Layer 15 of a small transformer language model trained on English Wikipedia (19 layers, counted from 0, width 96).
Take only the direct path to the model's output, skipping the later layers: a vector added to the residual stream pushes a token's score in proportion to its dot product with that token's output vector.

Output vectors of the tokens that the questions are about. A number n stands for (n - 500) times 0.0054.
" Абыхэм": 387 771 262 831 651 584 491 651 313 358 738 466 472 742 251 778 754 699 650 744 673 334 600 248 365 968 426 299 712 588 476 142 768 390 389 466 323 355 140 687 515 326 407 330 416 235 326 331 291 534 278 334 458 438 609 394 184 758 596 373 315 306 609 901 660 550 394 481 727 497 150 575 402 462 443 649 438 619 508 357 560 696 498 347 416 726 309 699 698 511 630 651 707 482 194 757
",": 527 394 553 382 459 489 540 476 589 583 515 546 488 416 407 380 408 476 399 476 430 555 460 473 556 431 510 502 519 530 426 507 473 623 520 542 527 466 560 429 386 576 548 572 517 477 569 569 459 472 565 503 534 475 554 527 503 453 458 376 575 546 574 505 559 510 492 483 473 608 618 480 551 498 558 432 536 500 427 604 416 502 475 485 610 507 447 463 461 543 494 506 469 486 500 470
"hromosome": 445 596 410 672 411 544 462 489 506 525 564 537 467 556 366 500 616 521 507 506 525 473 515 480 403 663 443 545 505 547 538 491 428 425 475 499 414 506 422 518 475 500 463 414 476 399 466 417 443 574 536 541 572 545 469 389 509 541 567 511 418 464 534 587 612 583 560 505 537 430 384 518 492 396 412 574 549 634 620 505 615 423 406 505 415 522 397 519 533 484 596 443 563 406 391 648
"feat": 527 465 479 587 536 504 335 591 536 425 507 522 516 608 416 552 471 534 655 551 572 420 511 446 393 623 472 450 611 517 413 350 575 557 482 534 469 424 451 525 584 590 582 512 387 528 511 491 514 460 461 435 530 514 404 429 407 465 576 505 470 559 538 508 447 480 442 438 499 438 472 491 535 474 549 668 472 450 533 390 565 489 600 558 437 559 399 546 566 440 606 493 557 469 377 488
"what": 459 537 354 579 538 510 595 516 490 424 564 547 418 583 366 458 592 510 480 519 657 386 695 301 568 566 371 403 573 460 389 407 569 525 469 454 434 544 538 607 490 431 575 391 580 556 488 479 459 487 444 388 505 395 423 495 382 459 615 563 504 508 453 591 548 447 464 522 588 448 438 547 598 495 568 577 524 543 616 438 545 549 527 285 511 500 476 538 541 517 495 506 511 404 460 654
"хэ": 405 710 226 883 576 565 497 623 328 393 715 458 471 740 238 730 699 631 664 636 731 361 584 245 381 931 404 300 702 582 471 127 816 386 387 491 333 409 230 751 507 335 407 375 406 291 353 320 307 558 326 363 454 435 615 426 196 650 611 388 334 361 627 907 699 530 444 488 614 503 147 528 422 466 484 612 467 620 513 359 542 711 483 343 436 715 378 695 649 520 605 599 640 458 247 720
"wer": 355 575 498 578 611 578 415 603 488 504 572 547 485 557 501 403 601 535 676 463 529 525 520 455 534 611 487 391 497 451 504 434 480 509 486 546 454 520 532 545 466 497 503 486 537 498 485 474 443 421 362 354 504 481 476 445 336 594 567 526 506 502 550 541 413 488 570 450 548 434 526 502 443 562 368 421 553 484 359 496 462 486 474 470 533 582 507 556 518 477 450 553 516 499 512 678
"end": 463 550 487 423 638 585 497 459 450 453 558 444 490 474 441 522 463 434 424 498 505 537 513 533 379 608 474 553 586 496 476 564 469 400 479 464 534 377 421 401 520 520 473 482 439 501 580 405 506 447 499 480 627 437 525 578 428 574 525 545 392 554 494 553 532 525 578 484 453 535 521 503 567 534 605 479 418 595 559 478 588 554 503 498 480 508 452 515 597 480 480 412 477 481 537 465
"on": 510 495 449 434 599 501 401 465 521 506 516 581 396 464 546 570 418 630 568 503 469 496 485 355 386 562 414 434 609 489 573 516 505 466 507 523 363 432 545 560 415 482 480 565 580 537 491 468 463 410 430 487 616 561 544 579 380 551 529 475 482 496 539 517 467 545 589 537 511 444 523 526 532 553 544 385 452 505 497 582 539 457 572 545 509 399 537 400 518 534 483 472 468 442 608 489
"er": 456 489 518 442 627 522 411 445 599 548 433 474 568 432 554 521 536 372 416 412 458 606 497 551 471 507 501 456 502 577 423 554 585 550 496 469 433 534 572 509 563 447 425 527 485 547 483 517 469 470 454 355 578 521 543 516 323 543 528 446 449 626 538 411 481 500 546 452 546 564 522 593 509 550 366 453 416 521 475 556 637 425 504 538 502 478 569 493 525 571 497 415 446 557 511 492
"I": 389 766 242 866 645 588 499 613 300 356 743 456 466 724 242 779 759 687 660 750 678 341 621 249 362 967 416 290 725 581 475 142 792 388 382 465 325 357 168 698 509 333 405 327 409 220 318 337 298 538 285 336 442 441 598 387 197 752 595 370 336 317 613 895 670 549 402 489 727 492 131 575 409 465 456 653 436 618 507 349 569 674 493 349 411 726 321 694 704 523 600 646 700 476 200 776
" death": 466 526 374 518 560 564 486 676 566 468 576 489 478 638 483 495 553 489 605 459 480 459 534 443 402 475 492 448 577 522 555 427 419 409 492 559 486 497 372 491 551 420 472 493 480 452 487 488 481 571 438 539 458 438 577 540 563 521 452 455 571 455 553 480 571 478 533 415 577 533 384 512 439 537 482 493 458 503 516 594 468 476 464 426 486 458 476 610 481 530 592 469 600 460 466 571
" behalf": 513 481 495 632 535 541 420 582 475 458 641 353 445 544 412 567 572 600 538 586 590 297 534 422 424 542 477 399 528 449 561 394 488 545 476 465 482 459 358 537 449 463 541 540 450 413 482 467 394 565 385 530 476 568 503 478 480 579 621 493 564 567 440 675 531 426 452 456 646 410 414 415 472 427 509 542 456 470 524 556 661 461 557 492 465 550 305 600 571 463 565 480 653 409 448 671
"rio": 373 567 461 562 614 601 553 598 426 490 565 521 464 557 464 469 421 614 480 562 545 529 601 400 474 625 499 432 473 555 391 433 466 482 489 607 418 505 523 601 461 319 432 517 511 424 369 535 382 489 553 520 501 492 540 512 456 533 514 516 427 473 515 564 430 534 535 363 450 491 562 490 544 452 506 475 483 449 584 521 490 430 581 452 512 500 554 606 478 553 525 481 464 459 520 564
".": 557 429 543 459 494 603 562 410 606 647 482 556 575 386 455 393 416 455 411 506 439 415 508 580 601 456 529 468 514 497 439 541 524 568 517 459 590 431 560 427 406 484 540 564 545 562 479 563 434 425 548 525 604 561 455 504 565 443 489 462 531 390 534 443 473 461 531 394 508 616 564 509 547 514 531 400 447 500 431 529 634 533 475 564 515 515 436 448 444 483 453 502 536 415 529 501
" Home": 434 471 523 481 472 490 478 519 413 464 445 470 519 529 467 539 513 452 527 493 546 439 534 448 503 542 559 481 509 452 446 522 408 480 493 485 487 478 562 554 485 546 528 547 449 465 456 510 547 553 465 515 487 501 606 496 504 561 560 454 485 503 443 602 459 462 443 458 476 505 465 508 462 456 466 549 536 490 517 429 536 492 516 588 484 587 567 510 563 424 569 516 511 561 473 531
"te": 462 502 513 494 564 515 475 405 483 431 471 524 472 501 478 505 553 553 479 527 488 503 464 449 570 577 550 476 553 497 477 630 439 552 511 582 454 547 555 557 402 408 476 505 447 469 458 529 511 516 461 507 533 385 472 515 439 547 623 581 536 540 484 387 583 538 565 461 400 519 558 347 491 522 503 527 520 493 480 448 488 513 560 438 468 462 590 455 558 507 471 530 485 496 505 451
"ing": 490 477 499 387 635 426 431 482 458 563 499 525 475 417 663 460 512 470 400 494 455 588 444 590 425 505 578 528 578 513 602 411 472 487 500 530 414 464 568 550 441 446 440 507 443 441 542 463 608 452 373 513 500 599 550 542 501 559 547 445 428 470 558 374 479 510 521 561 557 611 561 542 499 436 497 459 393 561 482 519 524 437 421 526 504 524 578 366 555 553 503 476 529 543 554 512
"Plot": 354 440 480 526 508 557 584 582 521 530 561 451 590 538 518 540 508 644 445 515 679 462 576 338 377 641 577 429 547 537 520 417 556 410 485 456 416 525 483 474 495 465 438 473 486 513 511 557 330 524 493 383 420 545 544 467 437 497 474 554 510 303 442 583 477 634 520 417 556 470 385 527 439 419 468 687 477 482 555 486 548 532 437 484 398 613 449 478 584 520 573 491 549 575 448 580
" Total": 484 504 445 491 459 477 487 573 481 511 559 513 457 636 432 556 518 487 617 526 585 440 474 470 525 571 479 521 476 564 458 507 467 465 485 456 465 514 511 461 587 445 538 392 510 485 396 395 553 558 487 615 566 528 347 545 540 552 467 461 451 491 533 520 461 485 553 533 389 494 412 500 455 503 512 517 561 474 577 526 577 519 413 559 418 505 464 472 553 527 546 465 542 459 476 485
"mic": 398 667 548 652 430 526 510 592 412 575 491 400 490 525 464 509 448 605 570 617 480 516 487 405 342 617 372 451 528 475 442 427 551 459 489 556 428 530 539 555 443 439 530 464 433 401 432 543 440 621 482 364 620 388 446 499 541 557 502 547 507 583 602 523 517 524 495 483 489 571 500 384 480 544 420 401 458 564 501 447 539 472 542 414 514 591 466 449 628 484 594 515 534 461 518 513
" Giverny": 414 699 212 871 614 581 512 649 283 373 731 467 440 740 220 715 758 721 627 703 718 368 611 275 401 973 463 264 726 605 480 143 753 372 421 471 355 404 168 694 499 320 406 384 415 212 334 326 336 522 346 335 502 421 563 421 209 755 630 392 300 307 597 896 719 541 444 484 664 483 136 560 414 450 445 673 444 628 497 342 564 651 484 376 432 681 297 679 653 525 624 602 708 504 190 682

Each question shows what one neuron of this layer's MLP adds at an activation of 1. A number n stands for (n - 500) times 0.00079.

n9: 498 503 501 502 504 505 500 496 500 503 505 499 501 510 504 502 499 497 499 497 495 495 500 504 505 497 497 508 495 500 496 500 499 497 499 500 511 502 504 498 491 493 502 501 503 487 500 503 497 493 494 499 498 495 501 494 496 500 506 501 504 500 502 496 504 497 495 497 497 502 500 508 498 496 503 504 496 501 505 495 502 504 496 495 497 499 498 502 496 505 499 504 503 505 499 502
Pushed down most: "on"

n244: 554 457 439 426 681 640 530 372 310 535 515 418 610 428 389 463 405 426 361 435 464 485 491 653 494 640 512 643 630 700 392 742 462 614 175 371 436 445 438 540 462 511 495 424 474 513 648 482 591 463 544 371 555 624 381 604 345 645 421 505 448 583 394 508 500 573 496 449 610 467 571 545 661 510 525 541 439 540 413 484 704 430 509 465 592 296 583 524 592 573 475 419 623 286 458 483
Which two tokens does it push up most, strongest first? "end", "er"

n51: 495 537 505 416 481 581 520 584 548 388 432 507 616 592 458 547 399 500 578 511 408 559 456 695 456 519 558 512 548 476 505 623 398 505 258 431 460 465 614 505 594 470 516 354 354 581 398 556 480 639 442 660 557 462 371 597 658 506 468 676 478 653 431 423 392 614 661 561 356 522 468 588 414 558 369 493 548 457 502 565 363 385 456 609 605 503 423 594 550 354 514 505 556 392 361 386
Which of these tokens does it push up most? " Total"

n205: 688 601 593 444 418 715 532 392 474 381 550 605 514 575 341 494 429 406 406 572 479 520 590 619 728 330 564 525 454 531 394 774 639 392 756 479 441 431 518 509 518 539 475 579 532 400 490 274 363 437 551 435 325 483 406 487 551 536 673 408 626 463 616 520 477 336 469 556 411 438 479 430 622 481 527 627 484 385 538 523 503 463 523 405 462 496 492 344 558 514 524 590 571 462 463 396
Which of these tokens does it push up most? "."

n194: 503 498 496 501 500 498 502 499 498 495 505 496 500 496 500 496 498 504 500 491 503 503 496 500 501 497 499 499 500 508 498 497 500 498 506 499 501 501 496 497 495 502 497 495 491 504 504 502 507 498 507 502 496 499 503 496 499 499 498 499 499 502 502 500 492 499 497 497 495 499 500 500 504 497 507 502 503 502 498 503 501 502 500 503 505 494 503 496 497 508 500 503 496 500 499 498
Which of these tokens does it push up most? ","

n132: 494 561 582 586 408 568 550 533 431 534 608 523 437 629 517 689 364 450 441 517 401 527 526 507 391 337 379 551 486 566 525 489 438 443 506 186 353 574 605 495 574 426 401 484 595 539 457 510 566 675 547 417 294 405 360 475 621 507 473 506 590 546 480 417 522 423 501 479 445 431 575 460 599 563 611 556 456 520 483 452 467 536 506 517 418 578 510 601 640 679 527 482 530 500 449 360
Pushed down most: "wer"

n192: 364 466 579 485 500 459 512 558 550 545 434 526 502 548 529 427 495 533 431 426 466 484 443 485 578 475 463 619 505 439 474 407 448 501 533 565 371 487 687 526 543 460 580 580 520 651 587 507 488 571 623 444 372 542 522 390 351 395 504 513 559 560 503 477 480 541 368 517 518 513 526 514 449 492 514 380 501 526 560 465 385 571 460 650 590 613 585 451 530 352 519 627 339 415 552 410
Which of these tokens does it push up most? ","

n216: 510 452 570 420 499 552 515 531 447 467 432 506 491 441 508 488 395 613 629 552 574 587 562 533 479 611 578 637 485 562 431 604 475 444 384 559 551 491 558 475 541 335 463 479 551 519 577 480 506 540 479 548 469 462 548 506 543 511 482 524 389 541 582 497 620 330 492 448 499 489 467 447 447 497 478 413 475 405 586 452 517 395 587 340 631 382 515 493 428 477 606 486 550 462 456 397
Which of these tokens does it push up most? "rio"

n153: 394 279 556 291 359 637 369 340 432 548 394 550 422 582 613 450 542 402 568 610 467 613 645 583 287 253 345 485 616 524 609 461 524 594 560 528 432 242 455 357 636 600 463 472 452 590 464 339 582 515 683 557 576 478 456 554 326 551 555 294 503 522 498 633 346 428 623 573 484 664 360 588 509 700 558 526 687 610 556 561 438 467 339 627 621 616 354 518 424 485 561 495 624 370 506 613
Pushed down most: "te"

n167: 613 489 462 591 474 426 489 511 525 512 601 421 597 529 409 534 461 609 482 524 624 570 702 511 478 454 619 526 337 429 593 457 438 503 389 410 564 477 450 572 417 361 444 482 505 304 542 524 599 505 563 489 663 402 415 556 494 453 461 496 421 653 455 500 532 403 511 571 450 530 492 465 555 519 575 498 504 473 570 546 544 481 554 385 486 452 496 461 405 624 492 423 489 481 544 483
Pushed down most: "wer"

n24: 520 483 518 490 513 516 523 488 508 542 510 485 485 484 485 526 505 498 489 493 499 499 497 521 488 498 540 547 515 515 472 511 499 521 535 487 513 494 485 499 482 469 488 500 456 535 476 512 509 492 510 481 504 490 494 480 480 500 483 502 500 523 498 492 507 485 488 486 484 472 478 507 513 483 506 515 510 486 509 508 482 494 475 506 511 496 533 508 481 514 518 477 517 495 499 527
Which of these tokens does it push up most? "er"

n144: 474 540 360 365 564 656 567 407 573 604 485 523 397 247 300 522 478 556 493 496 843 638 566 676 500 476 403 432 647 356 608 345 635 476 486 598 388 633 631 329 454 373 382 634 640 455 469 596 448 468 633 341 349 310 577 527 496 550 585 325 420 361 847 454 575 291 490 440 218 490 416 522 473 514 396 535 658 430 374 574 627 503 443 521 682 384 493 525 318 509 600 525 572 650 653 694
Pushed down most: "feat"

n115: 504 479 504 506 488 516 495 506 504 484 512 515 501 498 485 504 501 478 485 491 479 514 492 498 495 493 483 506 517 497 483 489 505 505 504 500 485 490 504 507 507 503 482 499 479 512 511 505 505 517 497 512 490 512 493 513 522 526 500 493 523 520 509 494 516 511 486 507 503 504 481 500 506 508 496 491 496 500 503 507 488 495 499 506 493 502 498 510 492 500 508 498 501 487 480 502
Which two tokens does it push up most, strongest first? " death", ","

n94: 501 493 505 498 505 504 496 493 503 502 500 507 500 504 504 503 495 492 504 499 509 502 494 496 503 499 497 509 490 502 501 501 503 504 496 494 500 504 499 514 499 496 497 504 502 499 504 501 492 501 497 503 491 499 501 506 502 497 502 496 499 498 497 501 499 502 502 499 503 499 500 502 501 500 503 501 497 503 497 501 495 499 491 491 496 503 500 505 501 500 503 503 497 497 498 512
Which of these tokens does it push up most? "хэ"

n245: 428 446 545 488 657 765 407 580 574 606 498 624 479 528 594 398 560 589 448 559 472 479 374 340 601 461 502 508 574 493 568 384 457 396 512 584 559 527 458 409 468 520 544 417 286 602 609 605 419 573 433 414 390 522 470 567 434 466 300 454 461 627 309 720 496 346 608 387 454 641 585 546 359 613 522 546 382 378 498 557 505 539 557 565 429 465 622 522 483 427 478 507 390 472 443 547
Pushed down most: "hromosome"

n127: 500 502 503 499 503 508 502 501 503 502 502 509 483 491 492 503 496 506 504 505 502 500 499 500 506 497 501 494 502 503 484 507 506 495 506 497 505 502 501 501 499 499 498 502 503 501 499 505 495 494 502 499 495 489 495 499 496 506 505 499 498 510 494 503 493 495 498 494 503 498 512 502 503 503 491 508 504 506 503 496 503 500 503 502 507 504 493 497 494 495 498 497 498 498 496 504
Which of these tokens does it push up most? "what"

n225: 555 580 673 434 431 468 669 331 398 435 451 424 447 449 339 491 492 558 314 557 334 480 612 543 559 462 447 414 523 548 518 445 590 505 703 505 618 435 600 476 445 445 425 492 457 562 648 451 392 402 493 406 586 569 558 502 503 488 502 529 551 490 447 385 461 554 468 521 558 511 431 474 482 358 516 385 476 500 643 516 563 412 578 616 554 548 602 443 563 614 469 544 620 583 468 500
Pushed down most: "хэ"

n207: 426 458 492 510 617 540 402 450 633 219 415 412 562 544 520 544 353 504 365 425 603 424 354 683 436 389 535 370 542 597 356 459 552 626 758 524 557 476 390 436 541 668 582 551 500 269 524 451 448 505 486 677 393 515 642 677 484 641 590 246 436 434 559 539 452 417 444 599 526 331 532 625 602 640 588 532 575 396 504 628 364 494 474 724 476 518 592 443 392 494 545 217 550 533 484 388
Pushed down most: "mic"

n113: 566 619 436 517 481 434 489 397 584 377 530 448 523 734 482 541 496 434 563 379 474 429 401 532 479 560 420 494 397 447 523 576 530 478 679 518 351 464 607 408 508 525 447 598 641 506 399 406 292 652 568 556 388 507 330 265 716 492 593 471 505 557 524 553 549 643 510 668 391 338 507 561 742 357 563 471 597 535 517 551 463 368 435 454 373 575 509 460 535 507 523 454 553 432 543 501
Which of these tokens does it push up most? "hromosome"

n73: 357 524 520 463 455 469 483 457 521 515 442 522 593 537 470 596 392 415 477 556 445 359 474 534 454 534 502 455 497 499 498 455 419 385 638 601 431 510 564 483 523 535 518 586 474 504 410 622 518 478 540 449 494 759 704 515 570 673 498 509 514 502 515 595 377 493 441 494 482 442 590 425 569 463 585 429 467 475 507 473 460 459 540 567 444 609 454 564 538 424 395 507 332 521 493 430
Which two tokens does it push up most, strongest first? " Home", "rio"

n175: 556 527 382 552 469 492 569 585 622 490 480 530 560 535 357 515 501 449 482 492 486 504 492 574 452 563 485 541 408 437 530 499 430 598 460 443 501 450 468 528 508 551 483 457 567 508 557 424 532 481 566 499 514 548 589 511 527 579 428 535 478 586 494 512 469 504 627 498 550 424 479 418 535 507 428 469 497 442 443 540 529 511 563 543 463 372 470 496 525 546 418 459 457 523 455 470
Which of these tokens does it push up most? "hromosome"

n43: 498 463 566 493 533 376 457 484 572 677 554 609 558 530 550 259 453 466 525 489 555 513 625 500 513 486 545 635 614 442 354 610 594 480 543 467 552 572 468 569 586 484 586 277 501 452 492 452 530 577 430 509 507 391 384 442 403 494 541 489 517 542 403 539 636 319 544 564 404 464 498 555 452 529 494 495 452 472 501 400 389 555 615 555 527 470 522 471 480 482 473 391 645 432 435 430
Which of these tokens does it push up most? "what"

n71: 621 523 562 425 496 459 452 368 623 371 379 446 491 444 660 536 575 476 338 520 499 504 524 410 550 579 612 307 612 478 429 420 480 449 526 769 571 505 487 504 540 459 629 425 520 455 594 314 539 637 608 587 522 439 467 494 520 501 446 519 512 436 594 559 467 680 548 426 425 361 452 256 549 712 449 580 522 469 502 334 404 470 484 557 264 572 558 668 555 501 472 546 447 474 619 476
Which two tokens does it push up most, strongest first? "te", "feat"

n45: 493 485 508 498 493 525 496 494 513 510 507 510 516 496 494 510 509 503 503 498 512 508 520 496 491 500 511 486 479 504 501 493 493 497 520 509 496 502 487 498 483 497 501 494 507 505 490 506 508 511 499 510 488 499 493 505 499 502 506 494 511 505 490 490 499 500 483 501 510 503 501 499 502 496 484 506 498 489 505 491 496 508 503 494 481 497 493 503 509 509 487 496 481 488 503 520
Which of these tokens does it push up most? "Plot"

n39: 522 505 515 570 487 491 341 530 681 586 398 515 566 616 559 531 546 684 641 559 586 483 584 362 386 464 404 431 576 432 336 389 438 493 495 525 706 613 452 522 523 596 525 514 404 512 434 546 653 410 607 384 443 545 488 474 445 364 522 659 493 416 389 510 543 390 395 335 449 407 599 503 588 454 414 572 633 445 447 424 511 492 412 562 442 438 462 614 552 543 557 454 485 428 497 542
Which of these tokens does it push up most? "feat"

n214: 470 480 494 549 456 479 374 561 455 636 531 488 600 599 712 481 551 371 600 465 297 444 457 518 512 396 568 671 559 399 533 523 496 453 444 661 550 548 555 502 454 480 572 422 581 600 647 340 446 395 565 469 400 485 705 452 519 359 485 540 476 601 363 648 417 469 465 660 543 529 412 532 575 684 587 394 560 384 396 451 495 435 634 407 403 513 375 558 472 497 280 594 532 472 564 474
Which of these tokens does it push up most? "wer"

n0: 542 498 469 525 496 462 505 551 482 490 490 494 508 535 467 460 540 442 507 520 522 464 486 486 495 506 503 526 497 499 509 484 498 498 553 501 488 521 519 515 484 515 466 513 535 554 522 475 487 504 490 458 469 478 489 473 501 472 500 488 515 523 487 514 518 472 537 506 479 483 491 511 498 493 463 509 521 519 521 519 483 461 479 540 495 549 485 499 508 497 501 500 503 506 481 508
Which two tokens does it push up most, strongest first? "хэ", " Giverny"

n250: 549 631 569 536 498 508 325 399 497 614 473 532 581 625 510 418 586 418 440 405 383 343 631 418 431 484 406 460 468 530 432 501 277 356 702 387 473 640 479 495 612 661 300 500 395 468 522 648 614 518 398 398 639 570 569 456 426 427 482 632 458 506 431 501 382 502 433 544 527 626 477 701 701 686 472 590 556 579 464 491 483 526 490 426 406 664 338 545 460 512 421 443 417 599 478 481
Which of these tokens does it push up most? "er"

n112: 486 503 483 489 448 441 483 673 443 470 622 537 528 509 536 566 429 415 407 474 347 403 466 570 561 430 529 483 493 454 521 516 436 559 641 418 369 617 512 520 520 528 386 614 505 476 408 558 480 520 493 468 466 629 357 434 470 557 505 513 557 435 470 374 432 474 480 555 520 571 491 504 609 547 517 536 398 619 389 459 494 649 430 558 473 587 527 634 590 508 406 494 439 506 498 610
Which two tokens does it push up most, strongest first? "ing", "."

n30: 541 502 535 600 535 445 724 552 376 412 500 427 374 504 486 368 446 451 583 581 472 567 575 636 532 579 457 476 435 507 393 519 440 509 539 640 579 592 524 416 548 495 662 546 496 517 513 527 461 673 538 484 413 546 409 498 495 560 625 556 622 319 556 484 414 469 372 519 494 493 470 199 656 574 442 329 314 536 409 363 430 498 600 546 575 510 595 459 522 572 420 304 545 520 449 504
Which of these tokens does it push up most? "mic"

n87: 373 593 488 388 498 468 440 546 410 553 494 522 523 637 553 496 361 413 571 759 537 608 534 468 479 437 471 410 473 489 504 413 427 415 493 642 639 439 470 488 541 490 569 448 442 624 474 566 577 485 384 737 529 344 557 418 502 525 529 562 543 444 412 368 425 636 594 498 498 432 457 563 488 621 607 261 431 447 490 494 484 455 539 508 514 494 379 607 574 679 512 419 445 466 429 580
Which of these tokens does it push up most? " death"

n248: 503 326 459 643 514 477 546 562 441 574 416 630 425 318 372 647 361 518 320 541 523 440 546 457 419 612 632 355 390 648 553 444 610 600 462 379 624 399 497 444 497 811 700 629 664 740 496 534 673 430 608 489 464 387 494 418 455 435 615 391 394 466 285 621 469 516 722 278 371 656 479 431 779 269 404 465 553 569 611 376 420 379 511 640 386 504 374 625 564 448 631 710 456 420 494 222
Which of these tokens does it push up most? "feat"

n88: 493 558 492 480 519 503 550 440 471 488 487 524 506 500 464 473 521 499 483 502 528 497 538 499 479 523 477 548 525 502 477 466 551 470 499 491 521 471 498 495 473 510 514 508 494 494 482 473 533 501 502 490 508 481 420 445 476 512 534 488 460 492 494 522 526 513 489 527 512 510 527 520 516 511 505 500 473 468 498 496 522 488 485 476 518 486 530 508 524 503 528 559 486 506 505 477
Pushed down most: " death"

n81: 438 432 561 541 559 476 477 570 648 501 517 430 478 494 625 576 607 313 450 393 323 487 359 404 400 518 459 465 403 456 487 405 671 499 634 557 389 442 606 468 489 483 623 585 394 506 664 498 599 456 489 393 533 606 470 576 457 524 586 472 563 462 424 420 556 630 607 316 530 448 436 637 561 486 633 318 571 445 553 327 618 562 422 468 545 548 522 547 472 554 559 411 333 590 411 583
Which of these tokens does it push up most? "er"

n53: 499 525 314 588 568 490 561 430 521 384 459 466 538 576 403 488 593 604 579 564 562 601 594 404 370 407 444 458 653 601 589 514 460 383 497 641 636 481 530 500 548 364 540 582 317 365 636 519 498 372 487 512 354 551 587 482 495 550 654 549 495 613 605 367 604 419 577 362 410 551 548 597 481 383 672 590 467 514 405 507 549 385 532 539 610 438 298 481 378 533 518 533 391 469 392 427
Which of these tokens does it push up most? " Giverny"

n240: 492 424 585 285 470 472 379 409 534 442 356 401 588 393 551 468 424 500 584 423 626 576 463 559 506 540 623 533 366 525 474 441 573 555 701 485 454 477 403 534 514 455 479 572 513 582 591 519 482 581 547 460 502 590 557 647 367 544 508 469 469 496 543 389 472 505 430 457 584 517 510 384 463 659 346 473 636 429 471 648 537 506 521 576 377 492 655 318 558 595 439 446 461 592 545 487
Which of these tokens does it push up most? "er"

n110: 475 398 470 599 670 433 448 572 546 633 432 154 494 483 431 497 574 511 456 663 300 399 464 530 503 417 629 645 450 574 437 484 484 555 430 644 480 511 630 558 345 713 447 444 289 574 506 581 365 537 459 761 454 446 527 534 548 536 618 740 700 601 513 492 384 634 610 532 323 468 357 530 363 365 481 429 377 515 494 704 590 549 376 459 569 633 323 412 425 477 554 388 304 358 538 514
Which of these tokens does it push up most? " behalf"

n150: 494 507 499 507 497 500 493 508 499 500 501 499 500 498 503 497 493 498 505 504 499 503 499 500 494 493 492 507 501 489 500 493 508 495 497 499 500 498 508 500 504 504 493 505 501 497 493 503 495 510 504 500 500 492 498 499 499 507 504 497 498 493 503 499 502 500 501 501 498 496 503 490 499 496 499 490 498 496 505 505 505 503 502 499 502 500 497 501 499 503 496 500 503 505 506 499
Which of these tokens does it push up most? "mic"

n74: 498 501 498 500 504 498 501 496 498 502 501 501 503 500 504 509 502 500 500 503 504 506 500 498 497 496 495 489 494 493 503 497 502 503 511 496 499 502 501 511 501 499 497 496 506 502 503 506 498 497 503 507 507 497 502 503 503 496 507 499 503 501 497 500 493 505 493 501 497 504 502 506 503 505 498 497 492 498 498 500 497 502 498 497 502 501 494 498 499 497 495 502 491 505 493 488
Pushed down most: "hromosome"

n138: 496 473 501 483 499 541 480 499 499 508 490 511 486 513 508 509 502 512 508 536 498 503 485 520 500 490 506 477 499 494 505 492 500 507 486 519 502 506 467 476 480 532 532 514 462 505 506 492 503 487 505 519 506 501 488 484 500 487 508 515 496 491 480 481 494 508 483 507 481 506 513 504 477 485 539 487 476 486 534 503 500 509 507 489 509 505 487 505 514 523 470 482 517 539 497 505
Which of these tokens does it push up most? "feat"